Layer 2 of a small transformer language model trained on English Wikipedia (8 layers, counted from 0, width 128). Numbers have three digits each and are written without spaces.
A neuron's activation on a vector x is SiLU(gate . x) times (in . x), where the dot is the dot product.
The model reads these tokens: "0" "1" "4" " Ch" "ong" "j" "u" " |" " " " |" "\n" "|" " Gold" " medal" " –" " first" " place" " |" " " "2" "0" "1" "6" " U" "ise" "ong" " |" " " " |" "\n" "|" " Gold"

The vector x that enters this layer's MLP at each token. A number n stands for (n - 500) times 0.0063.
0 "0": 528586467424379564463438543658321620578445477511526381565504608463399530481606419493557469548473629469466378501502581493391702409350640449516538579549540541527418500448482431363488475389351642487525552559493621560527420438363379566533579515596455514390396553522452512616576493587605503565535405564597619454673544529200425515481483630525412543525489502500650508473450598528681365616447
1 "1": 531582496439372578548409501648294528580507427562517351497472564396505535466596472403560497529443580399491401581584566492260578474325532485445498563613482581439546517560630421301514421326411696456535495483630586526521469511285423599498569580616596629450317407481531434466555533530546518457520429577574566422717499537360453489606579541607473510415484470454611442602474525547578479594437
2 "4": 441558511363377615595285471582246521551478476521474364553525589446576434427669464503628409544550637403472377592479479461395587458440591461494499593704519555539462416484631466378483499395389528403438489477605582517496506528363502603522646598556562499414363446476411418520535581505603434515556337579594550536733565494311305428617581565555464492468445592427656491568473526508507445554446
3 " Ch": 546555334507509574397298407653496587534419382371567533457588410413556553418676467508685476583523363416537505554468654596409468420401546560389453585574482546461436505552527377323585539484505500567607431574531534548588460541429395609489550582621628558524535600609420480553497525560523538673546476576552515513467492391431372511484488533580523460417424583503561168468555500369486435513415
4 "ong": 576377469394466653417332421597425482555427335458639537461352480533462591510597320471590460558374585447524396601595628371489479557487490562539507537609452452537535490688466458402612513430427638603495576383559507604435476544428527484363511501515605572410485438514540538633381582554545564499434461456610449524549625551118266367607577466514449456324450621572480445484542441441632415411506
5 "j": 598486494442444655509375496500340421538448470553457406444544703535498607390666452407593453669578471493629396477367602445341539362330480647549466493637439548481553576578538407428532544405481630447419550499561412636518464618470454504484601589507498602451466639626447429475473454368575457599551411597419508519427394479290372479510583603520470556396588576466501288607372427349561613574473
6 "u": 562544493424409680457422436584364422504532424512438458417538518463477629456624435471704461528409580517368504668538562417469579493429427529549527609715544523524533581566601373482558493462391592480481517433529572515517551558394545537488519587577600403427484444580481404589473643434570663573531415511649531497448549574023367426589567490404397503277492580477440384529542433410541476567503
7 " |": 506609448311411552381467507653442581515627427395475424576551556493543551502578421444528493569477549413519481534511732561306645488465548455505463508542478482586490516598573431504513530420411609487513428573612578604530397512408482495543586527567552641470446446574456511515481520447693621598457451462616488633737541575238446484462604464464290567505513429419607553549500503483631437456420
8 " ": 489598501405400555434449639614298540614497467330524475435428511512494536543696400559620447499473564362512365566589706528300652433376573570380410645519548558380527492614610400416638505465367517452531482630588479568552535558403545640554608544541558536534440477580429465581436399528635491461481447621690564519471475484420398529527490542506368415490411524476601468547458500445585334526412
9 " |": 516574452342399499369391477653459561509561466401462468545526467472513519515584355501608467636470537399511487561508791540328640496445532491424540481478482524565554495602616429489511474472481573512555367589633558616500386560394475487595540506590539641452466522516393523495478533509695631535435517510588461624708552573290410519507613472467289567418406466365586567596534463477585446526454
10 "\n": 609628379306396579373543433644393447656676404452521583453587487516369596435626353350539548533537599486509417571530611557180490522485524430500394502526502484454410415496499583525549543454433576515524430483529565489513426548415492561577577524557546606472384503599429523624442539526731636616375372396512496564532553473465526429424479372593464483512410486316651539496464566509551449497442
11 "|": 495674485450423520482367501684491550566563474416528540592471600461472500313504338344496422649447620376549586552614629527276556500484495445422513471615525551532602415515469529509613494411308472560487487494582477457506424587408426582488589552558559670386530517553544446590535572481786592529461530601588425517596563499399501457429601459507366537503470446449707517535500502518606462507438
12 " Gold": 479373533394377640401625477605468574628399414516449554449394508528530599491474427640373598622500623450492451531527578514392605424435508621406523457496381449452539450572439380424530482472297511477514605437580467507474483544347399510432627669539546626586516490668465559459426587414620465606410337516629566515574530466303453626567536502543577473313391444526610386655633507367526385558584
13 " medal": 483589466429497672387430458505511542605557542512514462514423553489502402434660500317426348550455579440461512383408671556446524509430421516339439434466542461525384525326509502403611411422408480529321579364595636508539539399511505534470597586468517564385382415506468708593422583363613483442579446515477636595434539505423435236461571511526507479530337542499512553520476694531396387679649
14 " –": 576517419442465533470354485624350606578626462295496535484410590394341491558582488448566519495475605417510575568548642564386478393405580468415573421536443557554502407484558404429658577427549457542518604524650503470511510551402529624377562603651451465429415445556419543567372528530579652558502400498599612586740599612422385454524580401410438499475407494413567494585461439486602291506421
15 " first": 593650392398407536432533357663355494539570613480636570368491523401485570358612347407506516546464536504519440430677595539535521534422631593416545466564479471422551524463591531303491445410435569616449617432628608464553460407372645534610564600640426598537385422581481673447493576506538727376448431410535607627563644418502435469529549446499491541405533548613526514460499526491562471567409
16 " place": 451525443300519658439433491581335699632541590575566525504454597442478548459618519487584448546491577482549387622519633525398623515464414545324504462516550601583556425529688625498649537331389510540379542469560704510508468465461579654606578633470596504431454460504369560455566544588545483419539405496554528533482493581312389531542563350588400516450321593382605541415566614463491526637664
17 " |": 489582476377386564357432491651414579539624500413497499509494481464548526463641420479561466597453615414544478520512701580292611472474500491441490461571427545614590461527566459459585534443443486483463440606667580626495365569457454444605607523536546672449460408500471491483452584515705566551398464513618471568707552572362451533494611435463298562467463428289635550568518396530572481523426
18 " ": 496585498405397545434476622619293539628512522330531495425411479487479533529713386579620423511480599353522393557580703530306650446368550575375426619503542583388557460577581429410652507467356493463516479644601475585550519558436534630562600515538571566557451455562449464573423429534630485458470457654693544475438468478468419560512510537496380415497411527426608477539445494473581348549409
19 "2": 530579591369435474593404496601304592557486564510497457447522427444463456520590445544680365559530589456504470603542589420283514505311620549334569585580558632512563507487596525392506396455428589557511435525625502544546444495382419604542585562555543586410382463440415389481571612608583544379522344598509490540709553549349377518518623571649543492381345536350653428538480500565411495576481
20 "0": 482538540387406611507380543582297545620480464552476428438414546421480399464717423544602470545525613587483430552615472506383609417427648521345483487584537564573463421436433424315597416426417676529449583529512408484542418496518321513543415568523488516335440553463493497560592496584620491482463380636510613496677593577428495498577578640524534595433410511362707435559391477591605324559483
21 "1": 484573509461407602570422519619258554606535464561503391424454505399519480430683539442605503501459581470483395601605525492237530465383571514394531479613502571471538497527570407263568436339402668460478502508589484502552441508375368550515483598582549622426308492463576426430557585582562525408495412616563566455724517588427518515585618539593531557387449468427681435608462512590499470541430
22 "6": 430567479466381669551340515580159515594515491530427497506494538433525447391669490505675443536556675436433423550544414532334549453412607493419564576624474547550501433537512383303555549412415535485402504605524478476533526544427458565535534600524477582372313548444497437414557541548565476472516400559608523538798543530383447430595624555510514534458503567438655471552454546525472513550447
23 " U": 576509566433320546478424458584453528648630413407446444451464403467512485395707511490700481628427495496504440475439544514455604526501469429486554428532453441437546533535542473533424442445485455503572526354581638509428524663476401666489493628605520470436401549620500487542581594546624441492569388601524567588452448408364285463600549490393502525460618567479643277506431459734658327526530
24 "ise": 584426432385419572474192474528267508540508432599694451446547585427443693386703472424527382615422534521481418559423494581274497502523429598399445522467533561539482577589527449332681459537582634626441491406567604623401597470449569489499587580489575503443453370527530505612455583540551604496526488445637553504482562530117297452590549517501499596444417523537597537486493505415507321629488
25 "ong": 590372463409468665409334409588450497569450348460657553428361443516451579507604302458568451544359591464521411589609627369507495583493517572516514509579445450547554469672439472377613496423414628586500602396560492620418440553417519491376514499520637613396464413496541554628380618563533575509431452477615452513531624535171264392602572459504495459334396633536487452471546453434619434406495
26 " |": 521590462371386596348431511623400586543648469377478466546509536507595551472657429465586499586487596415548465547516691584286586445478523487472467502567436519589535481534590450494569504435467517473532492603630581576521405581420451471592568581547538619471448409540444492477458519517718587531391441468646459625720572572292455501480598430492303565432454417325638516594504419497590448486454
27 " ": 500577498399396554437452631617300532623504497331517487437410509513507523531707402577638431518502587353521364572580700538320632437373569580382425646519549573385540481599602409401641497464365513465532491632589484572559543554426531634555581553543548534564442478558454466563423392553650468453469453645695541505455483490434420541534502538510377418475411524461606461546451490460576333527415
28 " |": 526562454379385527348373484629438563525579492377472489532490461471557520493627362516632464650472571403534469559511749556298591461437539511416526485500446555563583468556618435483556461488514516509584416615646545594485393599397465484630523532570525628452471479501359502472459526549700602486404502504597434599696574567342418555526592450500300556377375470319589544610530400485559454542480
29 "\n": 577602400287365601418574404633384481633662379439502541505560546490421630450595297352638559528606558526520497527595573586195465504490527436545323493517499500461378399505511587535530534462406566493529519476544572467513441574414481574541533522571571633461357459564369530625473518520738582582391362412476435524539538481490534505494393403621404507509411502332622499469440559531517433431421
30 "|": 494668478443421525488325502680497537577545443424508536588456605473488473323487331347518439664470607380546570553620613542287580509482484455408519496651502547531602406534481509485614484424301489556505525507606483452512432583413441574489594578552554661391519513534548451567537537512799575517464541602593394526591557499408492473453605474525358529467469458460713509561503496517598474506435
31 " Gold": 478372538393376632405614484594482575624395406516432556442389512532530588493464440648378609620499623458490445532530579513400601430442503623409531464489375444443544447573433377426529481480294507471524610444574466498479484540354398504436619676543538618594512498662472556452429575422617457600409342518632559513575531456309454635575537505551584476300390437528608383650636506363518379562590

Each question shows the input weights of one neuron of the MLP. A number n stands for (n - 500) times 0.0013.

n98 gate: 471418381372546338523683630453386642425454598506538468655633652266338578623429685497547602454533573361477294515458442443561658547686671440546472581537430424373503445449553395512600398396573555532600493331538351429664494376708500343475609444588522371598562581787391637523372537506669386484475500315626540562436520623340359430394534467544548548598583596500630315361503299558313634458536
n98 in: 684556543526535597607611542603448438358585383480458463477259509523503260378558449455531617535503525463462527492442607497487500472576494641390556434503724565583391610594414426591618614564530477443506408575559633716581422494448537415554494459606536548482425485526614542385571167480532449407494704526301479419568468258617626617489467495527566568322466300353420593478512514388523380405623
On which token does it fire most? 25 "ong"

n166 gate: 447410408382547488470740403598519310524323560638648484597622476284494725465453574639774624271398630484450455554710691445384517735526459494685577497562506624560556559451379474550443386338571526519642662500529400490415507473653341459551393423522585404334528434477428656510510497503576296570394695432545426490590301618626261473657621552452405332476536572532585503635365487631652494441460
n166 in: 567551528362529612528618367527262491687264401607593591735582516324425606559445353633491544532344393503526513651683582392480503561574466466759586500437385693545469377519616525656328376620555576491535445534479404631566500375695524569488590284491512423261530364388434540439537372463613385475321452575434358405503506402414405520603344444411630578634550581432503487521464329563665484513593
On which token does it fire most? 4 "ong"

n45 gate: 404634429460547437195428584518339566423485643463536402319540497573473529690450320545464488456399517551666455329509565548544566551648663584438527725628497415665622525476651506579449568321557549409454509548542494314371525316544441474395626358303509458326512452366628432472451772354494500590491390454545336481546547435522497474491429397442549430506463534479462472406244630515270272604444
n45 in: 528472730560500511715503479465627447430451393572402773544555457419521576405552691408614467642603589479374465593394533453560494371491304488592447513572637469506346488443472491419547480631373582473612463456488512632548548604463633650550430534659405488647448659697446784528425308567586601421453528662379578597662479585445391431590624565525464524703605404559546561483674424521667649379515
On which token does it fire most? 2 "4"

n234 gate: 402368571622569588386542481409515627669546671536468609535474583310634725545503377439371693553520454564559466360681572430389437641417541614639475656571455503416536253593626426565566634432473445427565390440321576209435597467414611392414387573487423358451543626561532346360632588469458209340475344494323480682469588464428450412510592503500380586757535568404397497556427653487631343597411
n234 in: 398589487540334360409465323555324520441475429563372520526109541400381479372500627477588440555483620822653619555530648533663551487530571507538356434548467578532360567454531410625399523359359291678527452387555447675614293534678468341418443411669577696449506662543536539466450510393478503443687473623454497490226395450503435587627373484423440543593347493441227638433528561453322331553432
On which three tokens does it fire most, strongest first? 16 " place", 19 "2", 23 " U"

n172 gate: 352540437574567461404576720630591635450599439312491556538440564717397497450557494621468586619599486500506550486548440389411469532529694269483564472548471427560473563450338429409398330614571572427548558538599565528545554497503644730438443598355474401597503516500583578451633547552379462485579460559457503365486575410273581593461597261425500365401417533271517650311571704548397485607302
n172 in: 469402497401248465656541421446497512572300528528433577436309580207497415460357430365539414573513306561421490557345500479579459581515386655604570578435558737393457537534516429544458500434251500473500328479313372506798258368417627402664461452657429585428396471531417593554389426434509451613494605371545439581509553472588358439556334457393450589477488423589452528580490372519696528388668
On which token does it fire most? 24 "ise"

n252 gate: 494602569360381438586457503619566528583369555589562585486538379437574621446420483446392546576462514475404494453566581455658321367480353416580464656568664357340649534597406389588598486364500552743483518586352497638483532561437611516537339373369582366549475503594534475574457401525526506651537406634490403543546381764294472437406554596467555361558620526579481480365376454583624438368693
n252 in: 396445430409410452619516524500569505588602585513682583460522401457609673518407461633453620552500543460421511332511341653580431495503375482639382705490553404484559295532467497446573469411348446585554514503291373567573583467326572554471369437354610474432495404553503510472447584612445444454434437559676381538454318610380495480505520595433476367463465663526601465495411454632444364597588
On which token does it fire most, and how strongly? 4 "ong", at about 1.5

n282 gate: 454450462403702539413579478540486437406561553538434384279401206522522444552782540459438429469465450814362610486534621467640789602482420710414323315500370535435564379422562657367449601458372163345292531372617445480387639504439375396393297674405708592378489381563328536624422473744431656466699523657277465390475329621801456426406310692516432659503657388522569617522508561421660545485304
n282 in: 432371373528713548492503348623504663437511536547473476387061236583426713321633388496408445313541414784391554584528607574529561512702481612254415388485383597336528266425484418451323645512402265477500553485385438682639559395485377304446379545361485616263451379476512469724449319631332652436621520822547520456519308679604385446429084415442548707489634539325656524455463695540441563472161
On which token does it fire most, and how strongly? 20 "0", at about 0.44

n200 gate: 438565459468363418541497606497318477655345565520454619592376485363610460646433580506579462542542619374598497539497441471577380480649361543564463711395494569435398333575350520467506669659659476532538497511506578405588453429392569352572262425614377392399570269483523627536651543395578506503494560401362476685489665386358503503372574410552488529416712584483360427450524694605497572582497
n200 in: 434494446304423416514539558508411472547420500525412604511412491337494485494381582544678620474564596458606494608601611489587252489497418530451481512489372546608492517422321489513525769381541565469401366500401456538573463388275397366508238500431489404449562482631483519581567708451552350429577558573513384721362543599346503430360479584671525453479674637517495605446424497554450520562529
On which token does it fire most, and how strongly? 8 " ", at about 0.14

n4 gate: 484573497555730488376424468456389599470663635374424597510389530690718445513425446407440372427463445357424612581429370738787467509475318310568452507417605559500536416420374548549500612617427454548438507475629608564568464480543389494414579759730559522644447459426452422457516530748497487497427586343488653399418484601520484547642258572628542637416268510529612425649400614386535811464464
n4 in: 529397475408377518653461466608530369329500381481369434382593572449230306506366550503445576503631392525487676616576532444405724451771672655433429347470716451454389490519591528336327616324533542503443559475355544580611411261403357391665466493472530488481409497415541494539560457414570610244553503525483542503422635522449377341415480518536474394570664310484430436521782302478581456494626
On which token does it fire most? 18 " "

n263 gate: 506455528456551330453467608421335682509718462484568513438503581375618507583551500543448356506750557491606655424786399457420407530392393472527395316428509555678497497329552553533451627487519497645399532521625679424434434510365345512506284590595527463660591371519463570752587726457305516554546474637454833497485643513516601523365325485539418516593415563562307424410416345528466484525369
n263 in: 533540414625705546649532649350532607466478547322549500455616544602435423140513423565455477507534609744281486503569483506410507471218465506415694386572601534481595450768564543377378605410609556474321463484577568400602427540491340572513441514455355371651497375379385522646402514516448399567610585543524422756609627378594834603533510436548679646537342533513627517301401394507568428526436
On which token does it fire most, and how strongly? 14 " –", at about 0.62

n81 gate: 448255476340423516452593453583343406455334587599460483588479348555622714480457597574626548521514571530664382569315610470500374610689527466425537486334537612639418706439461405529510477600443431328376624520313692224435596287487485513362569489430287483524642648449568660454520464577475395548298338497391645276603399459368490546517637771593214304364486630612447576454489459517378537726364
n81 in: 525411650490574623517369425473424613312523373430531739459546504427565335462560388534416652496507553620227627617531528609525674406435426616613493493493678415433830319597265365497649601325568514486395482530571397529636424433467694440585449561439670717588226405373459702493348641638490428542725407507563321413536363598486537540424427384558800490551403355637457556190575556584469462455436
On which three tokens does it fire most, strongest first? 31 " Gold", 12 " Gold", 16 " place"

n111 gate: 448429415558556469430606590515535742602408525433327621539613334409572593539629488629444449721447258530373449547381381446376724347437585530517521532393431469643646409509609391503494538436600374596482575588527536408552391491419428555443629481669529384333599612404545459488657421441511386521360587497439519356652525299408535491355302328484656545579503376437515751416641482473521389530391
n111 in: 324366452522660452603584472488552509413775631545566503323630665574532239396515588560369417437507494465520547679542416525477569796639516371463377483412513585515275564452484462368434584542407497411448474503587699557645433516500438616487541507491595513692599419634446447444672413410458630503371355586506229413618571561360453256628328566654342589438394426611460426522248341600567468580559
On which token does it fire most, and how strongly? 7 " |", at about 0.24

n1 gate: 481577456396609468363566649341527512650476705472599491308433393497538547509436444647405688672503554419429500415724541556586484509593460670388581397632481435576535554346364610518623476309334440556487467534230357421645664535482272376494670373586579478333345477528415332380547316595433603296562568459465425440506417795439423467387573382497452459453525497488567335476565319449366516446445
n1 in: 340443472454374575453648494506603500477532535457430531521360316577579370382705268448434261557356544497424539458534503436578513614488602606423600442400433626607568469497586699521268580509535547488491255545413628794624386541621467556576301602482340488434565633488466461500313349461429589469339497632542567484445634522409524616522412425548714552594377509266494572518366469704430399392491
On which three tokens does it fire most, strongest first? 20 "0", 19 "2", 24 "ise"

n311 gate: 522380463777682638680608451572636524635447475475412475627270535509500503375512566646788466516420553530519477488364491591315544575521509373583270629617351484322478320371437580589413682500465540424752580587539457590522441396385371388515471513440408431472518389690567590376506529548469369578649418442587392494471378423444557767509445549487500518474414515558447491464462568642494561732497
n311 in: 595624550330326517512500625575577476445485516472402568491469340543568467488401500601440586462304503451411692455295675491644452425534358607464643406524571351377438550466369549432579419525490588583428603310467387523565556604589426464601608369591631555342488536740534584596515435560417454528558305537647513753503560494639539584354857390610531512549633463414434669703378412313469592491671
On which token does it fire most? 31 " Gold"

n26 gate: 343480560434487552301773419309434694362597497556639366377563524375565277192576587464442546507330506500701531576586447345590628427555315323623435666513507608538516530588490526639404538510503546396437507532382500411536691483271528538571618541401698477483674208477471404503435414420473510510442557628587425430500410596510574562605375552565474695512533497617734503513340457536640477263359
n26 in: 391535544359574521212610568506470593406620414506611462364697380352494424302533565357408409548513410528433596591418506423546406384670500602581389599626556648455572551469374556470426521541481554298475481414555401487440585375338828512540587416494572371621567394344494488413653326402695531490543539594391542418592468623478405720720483708355551460564641582606609665563451519614575481475307
On which token does it fire most? 2 "4"

n21 gate: 461506464553554428405459451509370419522461422450401629570399424630737865494449589465546388306497500509413385588562604488425506454427546425511303621522550373440591248532536383359543566485643670354342418457635549611527388437680494559610475209347542358506545537544356394451482438534568532443497470609395570411514491675452500602524637450472577447579562535448614586387662405598520480405370
n21 in: 428388613524370539646505433681599485583548536515655606704563360408453534506489465465598503430472497544515320486372536555398366471477509520378512441635433412569562351612549462381509617306564377442407411367474579450417319600534385415424434439598412480307500487368476451558406630318530403386412698591557567554368566506584552704684478682255464591475450574611620545312546440568350588464318
Its two highest activations, in order, are on tokens 17 " |", 21 "1"

n214 gate: 471532622671443506560590561418467374596393338506561376546446584419655503494389466565621565548400556408637503437359469617528497385666376607602515575352688567380519716227490745581439563450490465651443387303503469526375406370342322509515457468582303589468350325466478491465630327664618460345543394457517490620518415356313591380425503578330535515448702369540392579545500557400623519397430
n214 in: 586525260337531426369368634462448470534621549545476735580653459512317590434453559602482494453531402479364570593609616420489509512265368470474447405641422330675470305554453440404488529586503598470512575450409548471506373620523568474440593463432593533555468586557500644307395633441424479371569693389472522671409466576568438775518487503623399404391282654395503311410616378622383641436460
On which token does it fire most, and how strongly? 20 "0", at about 0.14

n143 gate: 478497134479392562451561536324424524452483522509524572446583503515446455700374547347435554413560540578608421491494363476528441476455553452416598564448371401328458585410569581239607336592547515461561663468591763291473366506526552445405474572411526515663471404644446312484533614438674491574416575437453566457302494652577320528654375624627512572548382301566488396576563485518476563306543
n143 in: 380395281388484407516492380373366393590488516609552674466472506494503309534548613411351509388555536577567435437453421482559458536586388344440427565417404443446615572450506596294521536487674673306431622570512749520434381586545550503552441599397655622880461335633453385468550663515604497648411554509617378503426427556617339461780470480585506525615441652543476450584378620500432593307611
On which token does it fire most? 11 "|"

n71 gate: 471445639453583521560511348592385584509452522358463425590404591289519473429302518459423519338307500593587325336374656550589532491568362571491398636659478613543282475647636497397414485627487595621446396491264481477342412407416639545438610448386440451564315520628569540506381480497480637561506370604604416386306535395619482579758566559358646662506563371394627684458324468614391394415355
n71 in: 518423585485448622506492619712491395528520491442548409673561659509596397372532613410462542369462264401704510617345540476539500468479159515564625455402548581442382610512459597529485506564478570321570572606414446494470403342393435549452725640497445648352704382620548544622404430438362503408440431575558416411463537433599586557424398511392558542486343288395588610375538261567512554409367
On which token does it fire most? 19 "2"

n25 gate: 394353483316452425453524487676542699594522384399517380540666663493447706285481625610582567293570382613692542432493476457442286676467373434535230370443636510455362399520566490410526435510535544391676559608372411602406564432391424638490404531290561766620542319437353493472407826366544610449460586523635445426430231723568520658591550422345530527634513580430494575610472571591540513584651
n25 in: 367395496412608454539531455541483618721362295394441577542518787571437638298558693448610595413394252625864500616433418493397286414434394580425396578379535579408366411486536342649441578539478386319660423510393528489493631345473439483500515431404544510374622444532391394453325673442605587343371620296664522254497371709568600563729403398563400619690578482476500457564518279716465689592569
Its two highest activations, in order, are on tokens 29 "\n", 15 " first"

n259 gate: 398593633558421343409531481356537372621361368672627458433317513468526541714575437564450310470420426395609503534458402650582434396560673335537649537420471490640348399571680519540421353477520520551477587308617411568464701474392479522338623507289646427342578452420413409637323476371470487487344630548695577324573398350461402348474783542642464516527439393593500588401426438766625490442526
n259 in: 331640385587545489350556411395385339604544479515517433486589647392726460491376386555543451668497450457572445508635397540513635469371506423517423733453558270523453447523539605346420542630491641494559557244560604619550462461467513559342379611608405337527427398552436486428419387511484422518463518680556491647599583468390583591494426418717591422627392515532447444416458456491491735313593
On which token does it fire most? 2 "4"

n39 gate: 561472485491552455560497665552451423461303348494644536347503528563479712724356482432407634506401500565564626604689422362500549384453474456546409447753728399431470533559672351483336549491658497701337361401570468519599425500543503526444487617436359362430578478592387401472607500392600512312521497452475633681537567473573602528401516587466533476636685324444575440376503612353586411518589
n39 in: 327516494418509443699617578559418398659500494436539427464374610518455510503186548422577597484248558440432382608497482515533531382329565542517476395471801463415521634642391567587568620601541632572405531533553509541549433286517526555431503375441488554556389478545624503472705294305584346475485450464486610445523512414559518519549369338354583461368600436455643353445591436683422618375730
On which token does it fire most, and how strongly? 28 " |", at about 0.41

n180 gate: 663667381548265431548506768646488630491317578461614567591571612740338547769321381392565666454523433275592520420555532427654579463573528402565513527460525595376423445465563353666390454568517377566416626556547326574452452441567452426525466530422537497591506588408420631464331436556598354481579467538482659422536708529412431523449652506728477475616452673478620293448563513342256513484644
n180 in: 576640260553544512622389531521551537465559342254604546686541510516577332677491394340566624615445417515579379446606509485604666503512621463688473425535531557557571322602583642494276398613522422390415545482573540516618519294562296473576694599330509640626452572417522762423330461464474355594396369617568298541526664569604576565568526477494656614486543581571371506533564566438494657388513
On which three tokens does it fire most, strongest first? 24 "ise", 6 "u", 23 " U"

n118 gate: 530568538549429465383617491520609474565533462538491416520506578584494497494407301368591350488599630497601488590453468460468449435377435517369534552536307565365494529607644558377540461468692635595585584158497391476663468411464434556277518623455559383595548525321459410416627512424419321497463653596301398547522429576420605391541663535600503235586605578494606550455572638605428500445545
n118 in: 721431414497438509559479382542356612386590603503370631349649285417354481609527416597554427415395459515340481571466435395414494536596491644641497375404597544497574559512276509603461438506563429464364361625593479593343408528377615497569481535572535665407485756485427500607524618548659567410636528476478478478315655515690464669576248460397318654412396604691450454574576447417494540653675
On which token does it fire most? 19 "2"

n189 gate: 483681424474473534500615290532673775518494367418790477494473794618633413487532577312497370389602481416601466535615579606408480602552627523802407579475636627434559642383571402594551402722378268568751405554411481668461605520478391466652479439641563468357573320454585510480578586452464627517445520360596601497398480441410532531556462436551464497603457621523282735475405520675461614559523
n189 in: 455368637429503513431455621464435477478500618435473466567390307330402543775576527524510574682673484356486454477422222403593580424567150470464527539707419309434527466405458483418540595517426682503431500675527305425698483601458548262343320570470555553562454565628591599181463344503582517593473584636553454431529579534310580614639676716422562436437595622433733315631500490415321389398563
On which token does it fire most? 26 " |"

n182 gate: 493564546677407371553503371525578368335525507651513709581622551444406510403459567484532448695561537448497421547553655355655436357381475371513696528322306520538454322708500575654366494507456768484312510659599545747415658483584588588603451578561487705523677400705438414493549503624473357616561567353440655322577487490583519332624600607517421422288536418487424513302483427444422390339410
n182 in: 653313592288587408507643391471447439625428723333223542423503567670691424526544497384602451490615652394540435522582606400592500554613487593469587545531581570617520447363342331575519342619503460545437304411436471678526408547625341553429531470656447487520437690610741621305604271478542694517510591523431439444667351589267506657611441485353523565527503578620475714465510536346529283467510
On which token does it fire most, and how strongly? 9 " |", at about 0.27

n174 gate: 410560487516436546533448539608598532635541510747406444506619564516272528578487500393449379392616378610591507510362371558738402395552640465327471596413526413402375526471419464465394582444517487338689453570420471297372533567406461600616382649343289326390592611467360596375454462650512672460694628317629439460453713467333417486533656417600275260400375546503465278648615543441539647602436
n174 in: 564500436325583421546571565553448485514405555334494542357277547503512276455512565601350656550538580574451395526542619441338581667568438580665275471440383537654476415407543554488491398433512704473473484377459503560485485500563477523536439472247422624598576526386485579687611475418514617497539332578668354314432552573479529387621685525434549360430503488625718433306500320476527536467750
On which token does it fire most? 16 " place"

n10 gate: 525509577543525391358471518625582500463413478577626357551488623598497390476556494512467658418639462271597580394681565569614673423759482479588548317389558519465616405530601625497473731670645608585395494640357581478571574550561688608431604330625444467450409445594524613557366484491574558395630509518380437460685599620640249503512568626407694618560610466494547386371703376482500555515506
n10 in: 568589503377643391554450487711593437509494588540457423319456383256384458434684585758442500332573449510514349587604433467503390409530500428417375279436635490339296406716394580519608555298397608460554541487542490479644383633519439417516468435321510513398458606629410367589377490549398689530763517437540273564601483718551497566527863491479762417546423323563484466490441520728520483319602
On which token does it fire most? 14 " –"

n58 gate: 320684597563518506533513429366650550536426283503337515482400655383458618444422453479544536540540440482635446625572288722560546629595640450532500506363485571648500382348605527517474445585531555497318258462477571440651400528494451376393337611494509397365387516542371605664727377386489527479512667638514540606500415609531424582446513500459512539639536620292532476659394318437536273512482
n58 in: 416708453412632652473487517291545663472562377535398562555318546376491590462412526427583512515527478541524565597609438619607509572610675425670390525447590590659559275462679441432353449545521622471441506420385410312621530500525564399442291442497477523398625491605371675779491318348533453372570509579497564473614419467515379531473491407491574602497612635392616360664530482509567377577545
On which token does it fire most? 20 "0"

n149 gate: 491564516633430381688538625609384469497435636544466599335525526329500474518470540478316348414487491488452415464541428469477315467463337387554210520364451595485506397475465451574354542616725569383619600594573347487681463475476621580506559551458455491285491454503565660513661497512529614217304548506631596578529588309503685344404556315728541546535444553448455415467362591350592469740468
n149 in: 510560539510433482651631458538522506409441540628449549375520645458529403426415656494274412614500432394433349459670635497533493379613411375353253479602426724333480392653665399581468528579561592477500530510611481637654536573400546537407524634484428439341453497571542576490691224405567707517384503575443480306596652543590580142565359442695569419433572467619403507259382401218445474435610
On which token does it fire most? 15 " first"

n33 gate: 458360624370688449493527470616769466474559709466628507436503595442493493564672527341480561616627435476420514385596603470593539523402527302674510550533388409582630362442504888454333444811475535510441433520313463461658479646500614546577605518440533480632362211575670497468694636457472632583487430565778472428629399603330467279647554430582614507703572630463556748484373483493581415445577
n33 in: 516506573275500368519434488588578312442572510349383506380487519522506454562482408488521587455627536386452546521695563586705539509444537574503568655473407519672657475419452675440384418766455570432538464405466432631425610500491692398522523503488620589411328500625416409529709493454773488621549648488385639465506557446334427336729378722661607469570500528639536715325555358446578568346551
On which token does it fire most? 25 "ong"

n43 gate: 585551544568626517647535500545488363431394579568570404564472615382411464418521415613515506605385544469513695646357706610632446368451572409479515529423549658476404680485395552604542578578350734540522484608370738318165627355497740672448523395557598518462470389417482503612266623434569531434442430488489299275480519544701585442494611509613600601506506318540470503542487528593402506460649
n43 in: 507749639701608593578630542473490531480466604252639468500621740345363679604514617601655602376511416423590659582256536656625446304469401396673247418587661554500514337584511500480614367600493639444621533545531389600454365403375557372535620485462581618579408284370387596657507537352706269479650489500390289504654471717407338500468407665389699458559444274388347475581672457610486461479525
On which token does it fire most, and how strongly? 23 " U", at about 0.27

n310 gate: 485512622570463582561455756359610652446497460552417578476411416576551423509512479527367545522491529605506525415451573402302422556610362613422497551537563615553427421322662497558411535509497500551589225541627378379503567460566321503583529407722602542491550660557485450615389392426489707408381391325470659369477383500482615332548570619443384683438470364306477311401694625390566449300506
n310 in: 524470450585461448286384526758574326530430458689491465596482612509801388459563587605635670488515424587615457386482574396551488669546434561449555571511628307540559550532658518364359489312421464549530424666500517546586364626447576368549444318488508564458554665383368377585550404534465442446465573573581816622472407553503569482409624508414515410473388447474605405330540601470532570473461
On which token does it fire most, and how strongly? 9 " |", at about 0.42

n69 gate: 525535478385510591579549568491476466538464608466531441288367503310478444623325436352330540352442550605497461503343399623545474369475354494401258405646540423527572406425699463443317406566535453475330471457524611592378657503420456387583447468348557671440437408556581409439559523406665584519482648556680403412535392544668421735450546497255626682593500456500530355638694752400376512422382
n69 in: 586445607556615529535525463555434491444416516484444616426497494541403463419524552373237819448497649336577556500503655587452481424729463503467466629551646641515233446506452456401445649500558427472468412308436714655346415583290365485243700503506425457676403381472516244367416470375500572481497484478402552557500541427487387533676540582490664397640506419506397452262597541396416506528439
On which three tokens does it fire most, strongest first? 12 " Gold", 31 " Gold", 20 "0"

n14 gate: 545562641440409458478475538565619481387273329376644547550455310411339591531399301346627614451510494403409313279439474516399562651569488435415622420376531331445592369462618459600500482471572442466510385565568516533570510594400503506606631520540272590513638718509437589588614527667471406580581520411184493484491716522687361590411574624450570563515687649456381590704576532551453509691581
n14 in: 323450324488606609389337422482732397437698453669636482313379418451385461506645443606342543324478459579431416600537630521503481384422500695535521423523545428544684469460491488532461346438522627757417475411587500635429457419433622412313419566599500356419671477442466458399488542530574521630410620433654519654402410408668482577680494586436506527401552479337689599612427648478433546595406
On which token does it fire most, and how strongly? 9 " |", at about 0.29